Layer 4 of a small transformer language model trained on English Wikipedia (11 layers, counted from 0, width 64). Numbers have three digits each and are written without spaces.
In attention head 0, each number of a token's query is one row of weights dot the token's vector x plus its bias. The head spreads its attention over the tokens so far by the softmax of query dot key.

Query weights of the head. A number n stands for (n - 500) times 0.0015.
q0 (bias -0.472): 460277109233243531442592524399636397602583271719686391428309573445469208278474748366619424534493528495591514612638402257199511781570637618536548345288491586482246541346530460623451666425749529
q1 (bias -0.244): 470422389384259668476447545367571503700716554316513588480574527657476661459421690515573432656241350542490525514472472569386669681595522554440625410381510331469387429483661420291395500292591501
q2 (bias 0.379): 652522612712650460509328546647557488388492588415456580615526487447516727547495344569319642298566675463385411176311576621791336323672549329558565768514660401525621452565563541427413485619266567
q3 (bias 0.015): 648606478386466449519561583660330677442628486631327528519334677439589391403330489408563481327585607389649469393514371318471384549474406350409350671403451641657678481656285469617698450544591480
q4 (bias -0.581): 605392376326515573546471520443650634540638503472584326575383510555280368323409744300597488523356651409600533611541566491463602741402409509538410462578483483575414522557523618577570465349720506
q5 (bias -0.335): 626570233438419749654630353550638607658477535469558380557370461630306491633304762470661524704444569551659557334418688492463674450369490561499474581630737335436465461333542587294438491399626493
q6 (bias -0.342): 458436387378442614596733468539497556627661447474390440654641531492303298427310648460561427478395500472473407663489471315405346559415436505446438527459376395543508454554433596627511509385639632
q7 (bias -0.537): 584475318252610715578440556355507687430550496485457366415608471625554345496394722345476655524498556524636438535418485600246677710279485531525404261492434599615285367398836613484466592274692644
q8 (bias -0.573): 575177167255461472552648441483633451722590407577676351372172522748495398301457973420613383764545588429796624473584633534213567648391256623467416365767555539530252349416500714422610504255636380
q9 (bias 0.233): 553533454527346531576609556576563469560454506532531459533559582540489504553547591531577381462469383534445540421593508557467438518556619601390438546477435579504499641552360578460475538579492444
q10 (bias 0.638): 469590708666559387298407530399458396420354505359348698669531483139540669640709073827419633328447571505424447415383312595690458262606608254592645644570435461399530601664393322560383612702291414
q11 (bias -0.199): 629547561455524456642536370454655426473434457492295432518464516458375493429526524572544568552530481505553599448343543434443486391586445467655541514487382552607487594504392547413650456486367560
q12 (bias 0.024): 579492489473417460542480596528520558438620479542486515501394532435616505565714470485613469594446467644613559482483402485381457460493536623478643449543545429543372432504564429456530569520525407
q13 (bias 0.738): 335810739658640621353343508643554539405435506486438630638567420347691634742598338607405510386713452420417614477243417747680538467707671466689434450367506528647531796609507427695423433744178562
q14 (bias 0.832): 424676736743653468417518525763372318398406377533502723508688514573589704668616023742246602487641391375375568503554587601886381391699534393486609750289390654462730709404284425652402470779274403
q15 (bias 0.086): 557443493588530316532603579483430440488448470481597386597529530459527500433566395567526515577493444398455432524605600326554508349549538444424545480430564517475619435315347494461392509453498449
q16 (bias -0.263): 501512453544406449654450548234618713625571356360516486763629575219494463533513441489543627393393640495412381338597221452495521427527456452448602540458541285599536620597537360425540357408592597
q17 (bias 0.702): 545576740763485274497169618600316582406352677380277720619603543253487624584487344613561466340616505496172400447524603501569362216639578430593713487444629451492663597656401389388394446596322499
q18 (bias 0.291): 467549538536698255379529400447268273411346519657546420424664169704625359480517633526566483518623610364509589241374362592531361442448583564458609443666487544606474349560558337441530805526599223
q19 (bias 0.087): 589496774392438621396548587543384551490468413462476434473547519579524305545593475510627423314490535575322283339581404476473386483754419520624358569501525423428431509604379617486566454488684489
q20 (bias -0.116): 508331598635322366467325487441505597469437724683553389488503413380471418604476364429259565386596577673460449579392601650594617433482572689682488484412459452747550468650596491288584629611469638
q21 (bias 0.043): 532456516339631643353658442413626532581620411503355443615622746502588528498254717635457415487299368628417546507537530341352445542554332316384446447458472416440570463500493542553574593517512525
q22 (bias 0.029): 622636474424604438563371395536620668600603470420585368490663412675533493660441373434615468451519615541429532519370726524606350595477341487493427731150548441589567645686562422453706578449641555
q23 (bias 0.039): 414536442569501209754428327550549622385652533269366447508390554526675571486337590681367658464570424449453459618474417490427390751563462289448360499488598522475633394542430616505550486594662504
q24 (bias 0.093): 428584357515439454263457342564568500611468536506551502396519511655703585653728657544584533709312666497394734460420595353291375550458691775368413507517506558516476691307291459513346722500569602
q25 (bias -0.038): 436442554463319656399637295380627568457528689425422489580448544423384662222590422376432259254650557505455381330432545527466438551286336421480636403697595565544604713525493309643420481434482275
q26 (bias -0.026): 460512447341607539413519507499525615628645499261503596409537514422545414360578642509341500578410533668481405403699580568806441505275509397486423417488347412500314574320557866696258630471460411
q27 (bias 0.037): 616461641440640409585334519573426511514414520482547661535501427653348715292416498393446777631498612607540376480494514285702552737549555447246548546301495414796461400288545486442564481594539247
q28 (bias 0.100): 487408464605445382319476606573594598458679600453453462512560472189439539592249473558470274479523543560543485450377559549535282265500630329505650420456516356823391564738580367536478477491378476
q29 (bias -0.032): 647560535451526482332403526519487565715485613412521489677449437407541578539658299437499328238414627434410401725451529568371556576611552511472588320412397467449488485522476428456289295486572448
q30 (bias -0.053): 721391546476524415429519525487416500511512590481528551687513435541698543468463654362522713561421666551401560345581342386745698498556415299415477519424555676607653550407648293509600555527349655
q31 (bias 0.121): 535448609262482436632655753482551413462697600411564343492678516373677674452548464730282526531474463570383404317523521728581484439536604361461608547528506546512439645544511561427485527498666396

Each question shows a short text with each token's key, already scaled and adjusted for position as the last token sees it. A number n stands for (n - 500) times 0.0027.

Then comes the last token's vector x. A number n stands for (n - 500) times 0.0074.

0 "l": 550366432512501594287588481575572414728596727403836664559313386392478454462531570399568394505429
1 "i": 601524473454502575321552466582557349700602723387820667546369502398533454449598501451521466603481
2 "am": 539621433497470619365547455566625437646586735407811681560408435467503425329547510456531541438522
3 "ent": 484656530437424527388598419694580490578628685242843702622425506457438483423527557508548482450534
4 " as": 348755663272400615224408455694580285711593775188812693525217523449490479552543362418424439493474
5 " a": 310427667480351525204426394672636310785604794202904700583233556366529507563508513489456409531467
6 " re": 386219667524286457338387411753635170731599798099899686587377453421532408419440536431532454384506
x: 331529582412440518376314373721610330512635554586450632481516472638461461503476644592485624481425594492431546501500565480495400623517529501520511449664345499532606591514310517702394383679616582
Which token does the last token look at most, and with what share of its attention? 6 " re", with about 60%

0 "un": 484319444505498578376633439615590455512568648308843662562393454409508494389472445433544541366530
1 " t": 640469422445401659309570465754633339700599780177839721637313463448443462461456542463463472408598
2 "em": 631501519357450583355553448692602280620601731381778736578329500483611462376459503447547544466638
3 "p": 474645507418399541386511418550554429631577682293769707600403483450449445468648476345588426489596
4 "le": 335538577503431528325526386540556444698552673323794706512368502482408555398578632394516393505512
5 " of": 360435560392377553226483437594643381793626764229860702559296526385337442476555553486458454475527
6 " U": 410240732595305447291374396710584257713596765090789669547397525464520463409475464458543396525453
x: 298483577454605575500594438462488443714580614446424512451588386557502445612495593786531560430581562550477489572577511425452544524486504570513499457458159609451575424513448537613547576759601515
Which two tokens does the last token look at most, in order? 1 " t", 6 " U"

0 "V": 504304355498463647262618487685609315722553741251822655554345436460499432396565501398544477474502
1 " O": 702373409316435626203568471689622245723590751209852668560282519382558480443430499480495505545457
2 "n": 640507392391417619233512492737635298812659759268870758575294528548453439488469480329492519472404
3 "e": 448667565426487537275552426585601320612565691335861720612345406417516406460533571487520490487442
4 "\n": 452522475441318572338380495775618311884640857197737680648358471504567520410526520450448430504487
5 "-": 401482551405353530303430451744614313764644836187770682630281510439549582474473536353492428452454
6 " The": 426367606522349482318371393801678329792640868228881707604228489460564607505568536409408455424436
x: 433456416640563501392475531578549492283500495429424480607568362669363406460413539565542372563346415484547538490447566418546460585714587407355423548456410415479495498561490452545457359818664449
Which token does the last token look at most, and with what share of its attention? 6 " The", with about 50%

0 " in": 443269287453463663167578493688583245843610787053909663536195590330418408517488434388487433495478
1 "cl": 563440423488459611331542466615621365705586736346841699576329472487529422538555579388539445459495
2 "ud": 593580493453398521381621398572587456559562694418760628587319516454487448417558529523516373492647
3 "ed": 470617492463374513325619378650602387706572715234934683602354572510483475421630435477401406573546
4 " it": 398604653443424608279406436751634300688625819221850710568276538520561594431579409478286466573374
5 " in": 257496703402336517169365438675621260835638807065908667544185579315407427503471437386480429496470
6 " his": 447345613506353484258378386662651387742650763258879714602207531429502544492505501545309433583433
x: 490447520504692624499501568712583545555414443450554483679546388539285484517395471534588507456422359302605678439551474626436552462645556392353569420498386434430725513424489524469601530656652555
Which token does the last token look at most, and with what share of its attention? 4 " it", with about 60%

0 ".": 576381350432538619354536494643606327672651743223748639538298545474636491384520508441528437559417
1 "\n\n": 582477441494442668330477551748604367856637887234719665659364476524528489401583650417480366489427
2 "==": 548501502450378618451394568812634176734718894195688620633254500516581498449618545416419450554423
3 " E": 489712620386321599284486437772607292812604806124874678606329523524598530444521536474549448536467
4 "ar": 372688626366316500297516452607599189764641754283778676536303447479442596367368552469496452501621
5 "ly": 332437553492365449287482382617566424795621742168971739581406475454539428368553565486538391528424
6 " l": 494374609519358451323419415670627342715633788215813687679343452442559465477570577432559449418514
x: 195506499479497421365493463680426530492439512520432510597659456533455529446420643566531540492418612465530524369424590438483503627500430569558493596489403473512597526399456464581530509823412582
Which token does the last token look at most? 2 "=="

0 " b": 533372404431451703346569477713567319690618765170796681621364457507555449487547594362553416469541
1 "u": 522511471464406616409470458658605274690611733338838754711453527483540482488560545446545517483498
2 "il": 620566488336384616251527403563573332789542723263901669581311480435431419289599519414583326528509
3 "d": 463621488513405515397584380639591559679604712288874685583463444506518435520542399440436421564553
4 "ing": 348595606436450495303559389589558490614605676297887675545385556453501494440632495412470396554492
5 ".": 402390634457398566373450446647621359640654753192764629537319523491636486367494518409523434504407
6 " The": 422411622499349507325365399748663366762647839332801720619220517439576632495619508441387437448457
x: 434508405606544526397507544549520472341517425396428439645597375634268453494408557567580381612368478434542585469445577446508594582711585413352458485444491415571428543596561446503439350779646470
Which token does the last token look at most? 1 "u"

0 " al": 539243388449369623354527449667552221679573718132871676633390508409520444418519533409600342434532
1 "w": 679527458464441614361549411544638441582608660349848723602294464469409414486489510494481451576455
2 "ay": 594498443423414527417523404682602418532602705301864669616318628464533440308631464486508483413528
3 "s": 453600550490486459352523385569585411595563731312834647577339516530581528329532525463445356485532
4 " w": 383492540447304537342483427677647389692612783231815687630263472544450451439545543472467477466615
5 "rit": 361418669398293563325521422635591402680666698365720698596319579601391492522589488432476465416459
6 "t": 599425472501360479363489390708605446713635724286877764597357449548499493536498398493373482492606
x: 503609510615555470406593413523680414218570519543422541515508467346391563457440288416257676516509318311418557419457485675683396526504476476425651428662454485514666494509568416461510466631664465
Which two tokens does the last token look at most, in order? 4 " w", 5 "rit"

0 " of": 514349401552510633244615506670625286858628790191865689557279536399333434475536548483420464493495
1 " w": 608519447460384658351533470702628347714610790209803689634275473550450453440553545459457474472606
2 "id": 566470421386442650377552450697647347714692727456748689575233589521575552471460411522444509600539
3 "es": 513644519379432529369514414524592361672590706323799667595322507434560408339549489351528378535621
4 "p": 333541512455411581396531455590604409573639693387731650599253452484479478552551500353494392478566
5 "re": 327345563512411508383492428582600351548576665277818667543308562442518357432576614484523389513486
6 "ad": 478369611513411531369512393600596525646628721399836676510329428425528424356610476450524373498544
x: 699618553418573504369547510367554381482490591611478434415743544531457760456441567584275502555467275508449377404393464536574593455609518430546631536593425477396487646534653565568488565418508505
Which token does the last token look at most, and with what share of its attention? 3 "es", with about 30%

0 "\"": 501428504484489570380490578778593313883654893242788683670462592504616537254676647372409426536332
1 " e": 721457465343437618316543460642616334723566766231818694629317428457495459448463545494529355567422
2 "p": 546489476390487521427546448550571411576639660483714720646417409533572590455450553389534408538586
3 "is": 542621542354489531332508456628598300578618771413761633501313510448625304346467587435521396565507
4 "od": 344593654413384527339509354604601423620594689287858661493239444457480379424567393383519347576540
5 "e": 430390588574499501324508408539618349645572747361776680621289596387532442501659475462430450638507
6 ",": 507353629453330522318433453681618413796662784202772677628281486387505513430483526413520475453490
x: 542534712560555513311428513553560454350376478564526391579777518584455493537416668551631560437382507438479667551702642555609598636447578489488516452530542432438521586555455454597650588729507487
Which token does the last token look at most? 6 ","

0 " M": 458323351491438726299541509754609263728579809192811668603338460488490428463498528437536437441537
1 "P": 635322315412405661293583462737580317633599696199839723553315432463459487383433540439570464456607
2 " G": 642558479351301659269523424748620254678600779151867691579297508524508457424492516405486446469569
3 "ab": 502595538477354536306518434589681336704577749395831731568273530482466495378587553387556497474641
4 "ri": 472530531468447489471495393605586393564570689343758725540393555455534393434573485444526502511546
5 "el": 340472666446430521314547356505578474643544676330885658430362464475532428298530529416646439499530
6 " K": 452312626514250435311417385704629344742598794203838676584337535530501454467509539391528453482565
x: 327445493432522538488588543437465436502495439515487432528662515530499379558476535485533502478507437502399414489515405551593469588583483466399439573425120495530653476452449449569421545852699542
Which token does the last token look at most? 6 " K"

0 "l": 550366432512501594287588481575572414728596727403836664559313386392478454462531570399568394505429
1 "i": 601524473454502575321552466582557349700602723387820667546369502398533454449598501451521466603481
2 "k": 498616460499451577331554412603620459666587740397846690545345472484477450419531469442466449471532
3 "e": 461690523384444535298572406566616350617543686356852692609280501366416427473610447461489482485517
4 " st": 393532521420315532310474425704614383633619784164776686649336493459452450433531578451466446383548
5 "ru": 336459619471385513362446414568636398591600645358777679573317497497435529558536530544452453581421
6 "ct": 525510526490482528310478390637641444567627723444851727693396435415521428441585558492490423506465
x: 606713633320581474473612621655572460382361452444521479553497382447375621447529337452365600498555555550422514456283506540466466483667484482681702564508522566468438526381460420660627421645457606
Which two tokens does the last token look at most, in order? 4 " st", 5 "ru"

0 " st": 528394412513424679318566470712603354664614774163779691657332488487467466443557588450457449403552
1 "on": 576379427413438639417564436756595405712606732279845707643353578482560529441605465431543444451555
2 "e": 549623586447447567328540425570557324723561726265875734648362464450516480459601498433460434633475
3 " he": 491706602357351628342479386655599342716591727202883717581297490505512595476524454510437361584473
4 "ad": 409588579419419519361478421634590470667614732371770661556336448421620416367435463447537365510554
5 " of": 352453570390379543212442443605673368831633779244842689556278561378354436494513520478425486494509
6 " a": 461307654566357471215389376660643310773606789195902703583231550364529509566505508488454415525477
x: 374424496578601492421478512585533433563440558433421660578646427703417316541430532472457389512312449490584598438343613479451604597532535454595550467519433469537753666351470444604529410686711503
Which token does the last token look at most, and with what share of its attention? 3 " he", with about 20%

0 "a": 506385470481526542412635460681632389668604735319898739625316547389600405419620538474530532484560
1 ".": 613518410395509626373499496663615340697655767230743648549298570469643483366509505436521422567406
2 " S": 663575449385343610277517451716612288716590801240808669643293541478548455434497538429498391499602
3 "he": 483712537358368630279461449722621323802588808319840723629166507428591505545468452581416400624417
4 " g": 368585614422294559323491388711606348623606759180821706591310490521555508468482481413470423450586
5 "r": 393407554503334520346469444649617387643633738342840680616310571489542434503492604476504414512527
6 "ad": 470383652518322522298426390709590440764672752311774660581290459435594431476525437423526424458536
x: 387585427318617565325577534316592494351505474575512557585685568589378724400607396607459546607493462543408347491431503527527391430497393534437721472454356481380470694513621457425497473571645519
Which token does the last token look at most? 4 " g"

0 " M": 458323351491438726299541509754609263728579809192811668603338460488490428463498528437536437441537
1 "in": 599353329328434678300525488662512312620667680241800676522354518457536435456449461360715565360460
2 "is": 658556549369441599315503449677578244656586788332850662506337439477589397360512553572534463539516
3 "ter": 554633559457431477329543390648574424640600701268886718464366443493501563425468471580404523557554
4 " (": 407504585458294556307446429804582292757614840153752668649300570436526487445485525437458355507547
5 "1": 463397515601380408433510453718563319688668759117771640640310586467610519494564513487509462520539
6 "99": 475323577562382376399522431634572380741647695125760671512361564538569616430507573473488436452630
x: 337600592870493405472496398404389341533428523476368595459542582345569438540545596471704503596331356461508616520540537526360498503460517484417607543548353391394651582577545514530439597717489439
Which token does the last token look at most? 4 " ("

0 " o": 522335347353541598251580453639601295647605719291825695583313570323587412514443492533490460608445
1 "ut": 606338365342519630325524483648552275594632685399804738609378423525534402478476483434538435472513
2 "s": 574557500435515520325548434556570368696595698382823709540373452592636530440432482460435409556605
3 "p": 472712511401447588347546429541582399554594684381749640596318468414490456549525527380513370453546
4 "ok": 381606601411415545303535386596581442515557712393801707556380545383526377409515503428510366444544
5 "en": 356428566476358507279516375586608330673594717346900664583262613399521490400578581470522448527527
6 " a": 461301670567352487213391378655644321770607783206905706574235567361534494557505517490467417526473
x: 365420469578590500417480517551534421580436556442452640575660425705422330548431517471460400518313469460576606432329622486465592591510555466591558479527414479539754678355448449621525419657725502
Which token does the last token look at most? 3 "p"

0 "ro": 535256372426483627434541405591556361645601671251819677557398539472473405410575515445537426531461
1 "om": 655392425427450598442536382597574451621578715272872681555469520530532437321579409452543444487482
2 ".": 550611481357490605392484474630608353651656748245727646539303555476637478381518492439527417571419
3 " In": 627706534312376584178428484704593230807643808170852656578231607328465460486496475431512398505470
4 " a": 336619647402362557192463402687632297786604792192914705577226558362532495559513511493457417527471
5 " l": 392439607435347495300437425646619341709622777228820685672339459435530443491550580438566440415529
6 "at": 511404597495384497322451445635574302634641753340793706685459489449586475489391510452495498436460
x: 655543610333508448535622423684356410489572595498509534494420486444417343480491389544485480462448624394551300581403553401601361417537464510519792373562628580413491657425448361546368582629494556
Which token does the last token look at most, and with what share of its attention? 5 " l", with about 60%

0 " pl": 428298328503464689291562461680596298670611765194837692571296439444462468500533603476493510388548
1 "ac": 595450408382467624288638413621568351683579727360817726599273416474539519351527583525591459478615
2 "ed": 625607556427386551350676407674530383705591713205895733632392506486537498418551480528462448627571
3 " in": 592730536272355590151455451676602252828621791049916665534187587318411413515486441387497427492484
4 " f": 367587548419319554291494456675622320682603774218783720621394429513498464454479485370458443448538
5 "r": 435419482476448490420490441632625407569622718410811726673416494481582507430489628449463382447564
6 "on": 451395651486331490285383428641604354680628687280793706572300576436478453417583519481561401469491
x: 399687537560556660522526405543452412692630512480642559412405547474454652440404360636433485562409522455358589548500592475385349489665565564599548406411569491602378649576640443515450371625711509
Which two tokens does the last token look at most, in order? 3 " in", 4 " f"

0 "ap": 525245443474389628350654419636548380676530711183917701564352468424396405421543553330605450451595
1 "el": 656427433416419605302623385614568408683516721227930684486390478457466390353556563401607436477511
2 "s": 551623529464499461376563406538557430609563724299838659551336486549593477420604521392513413560578
3 " is": 558622527309373617308475411677605261678614757226839705617259549485491511530561362510465350586578
4 " un": 319643620365379541288453428739623262639621788181860684702302495338502376470492573489544380424550
5 "k": 454473531472407592375464396672668392646622779411820745675363522498599451512491381361454509524580
6 "n": 546425485427392485380458408639652419635615716384837714702345588476503417557527542396499493466452
x: 501639671600381477635492504519529631363390554279557568454577471540493539587484660454485580449509651359521423531453401685667393554597543534505489583500582430501553614442355455406570373822541487
Which token does the last token look at most? 4 " un"

0 "r": 563343482480533573395576476575591374498640672358824675605366432458508448439585608493487478465493
1 "uc": 628506546441478502393620457547554449509615666440749657642407415488546523363556579543561482439523
2 "k": 549627499493495549343600412589647516653595750362889701619379437464490483451553470414424428528552
3 "ing": 523660530389439518280558402633566463573608664254935670552389525422473480386601521456531442432523
4 " f": 378573534416330544293494449660630348644595761241783713631392425500494478441464495374455433426544
5 "re": 322392588418360503361453411626653316569563689331789715613346509436508378401485616489500373371532
6 "ight": 427429576450396484378449406692610439671642759330835671551358407419550439374539507512496364473541
x: 606706444295667467485444399358509369326421504605520387470490571644450574390360476622298551479453363492355627399544392507455503454709483435623604511643476503524485693538565583551539539528514500
Which token does the last token look at most, and with what share of its attention? 4 " f", with about 40%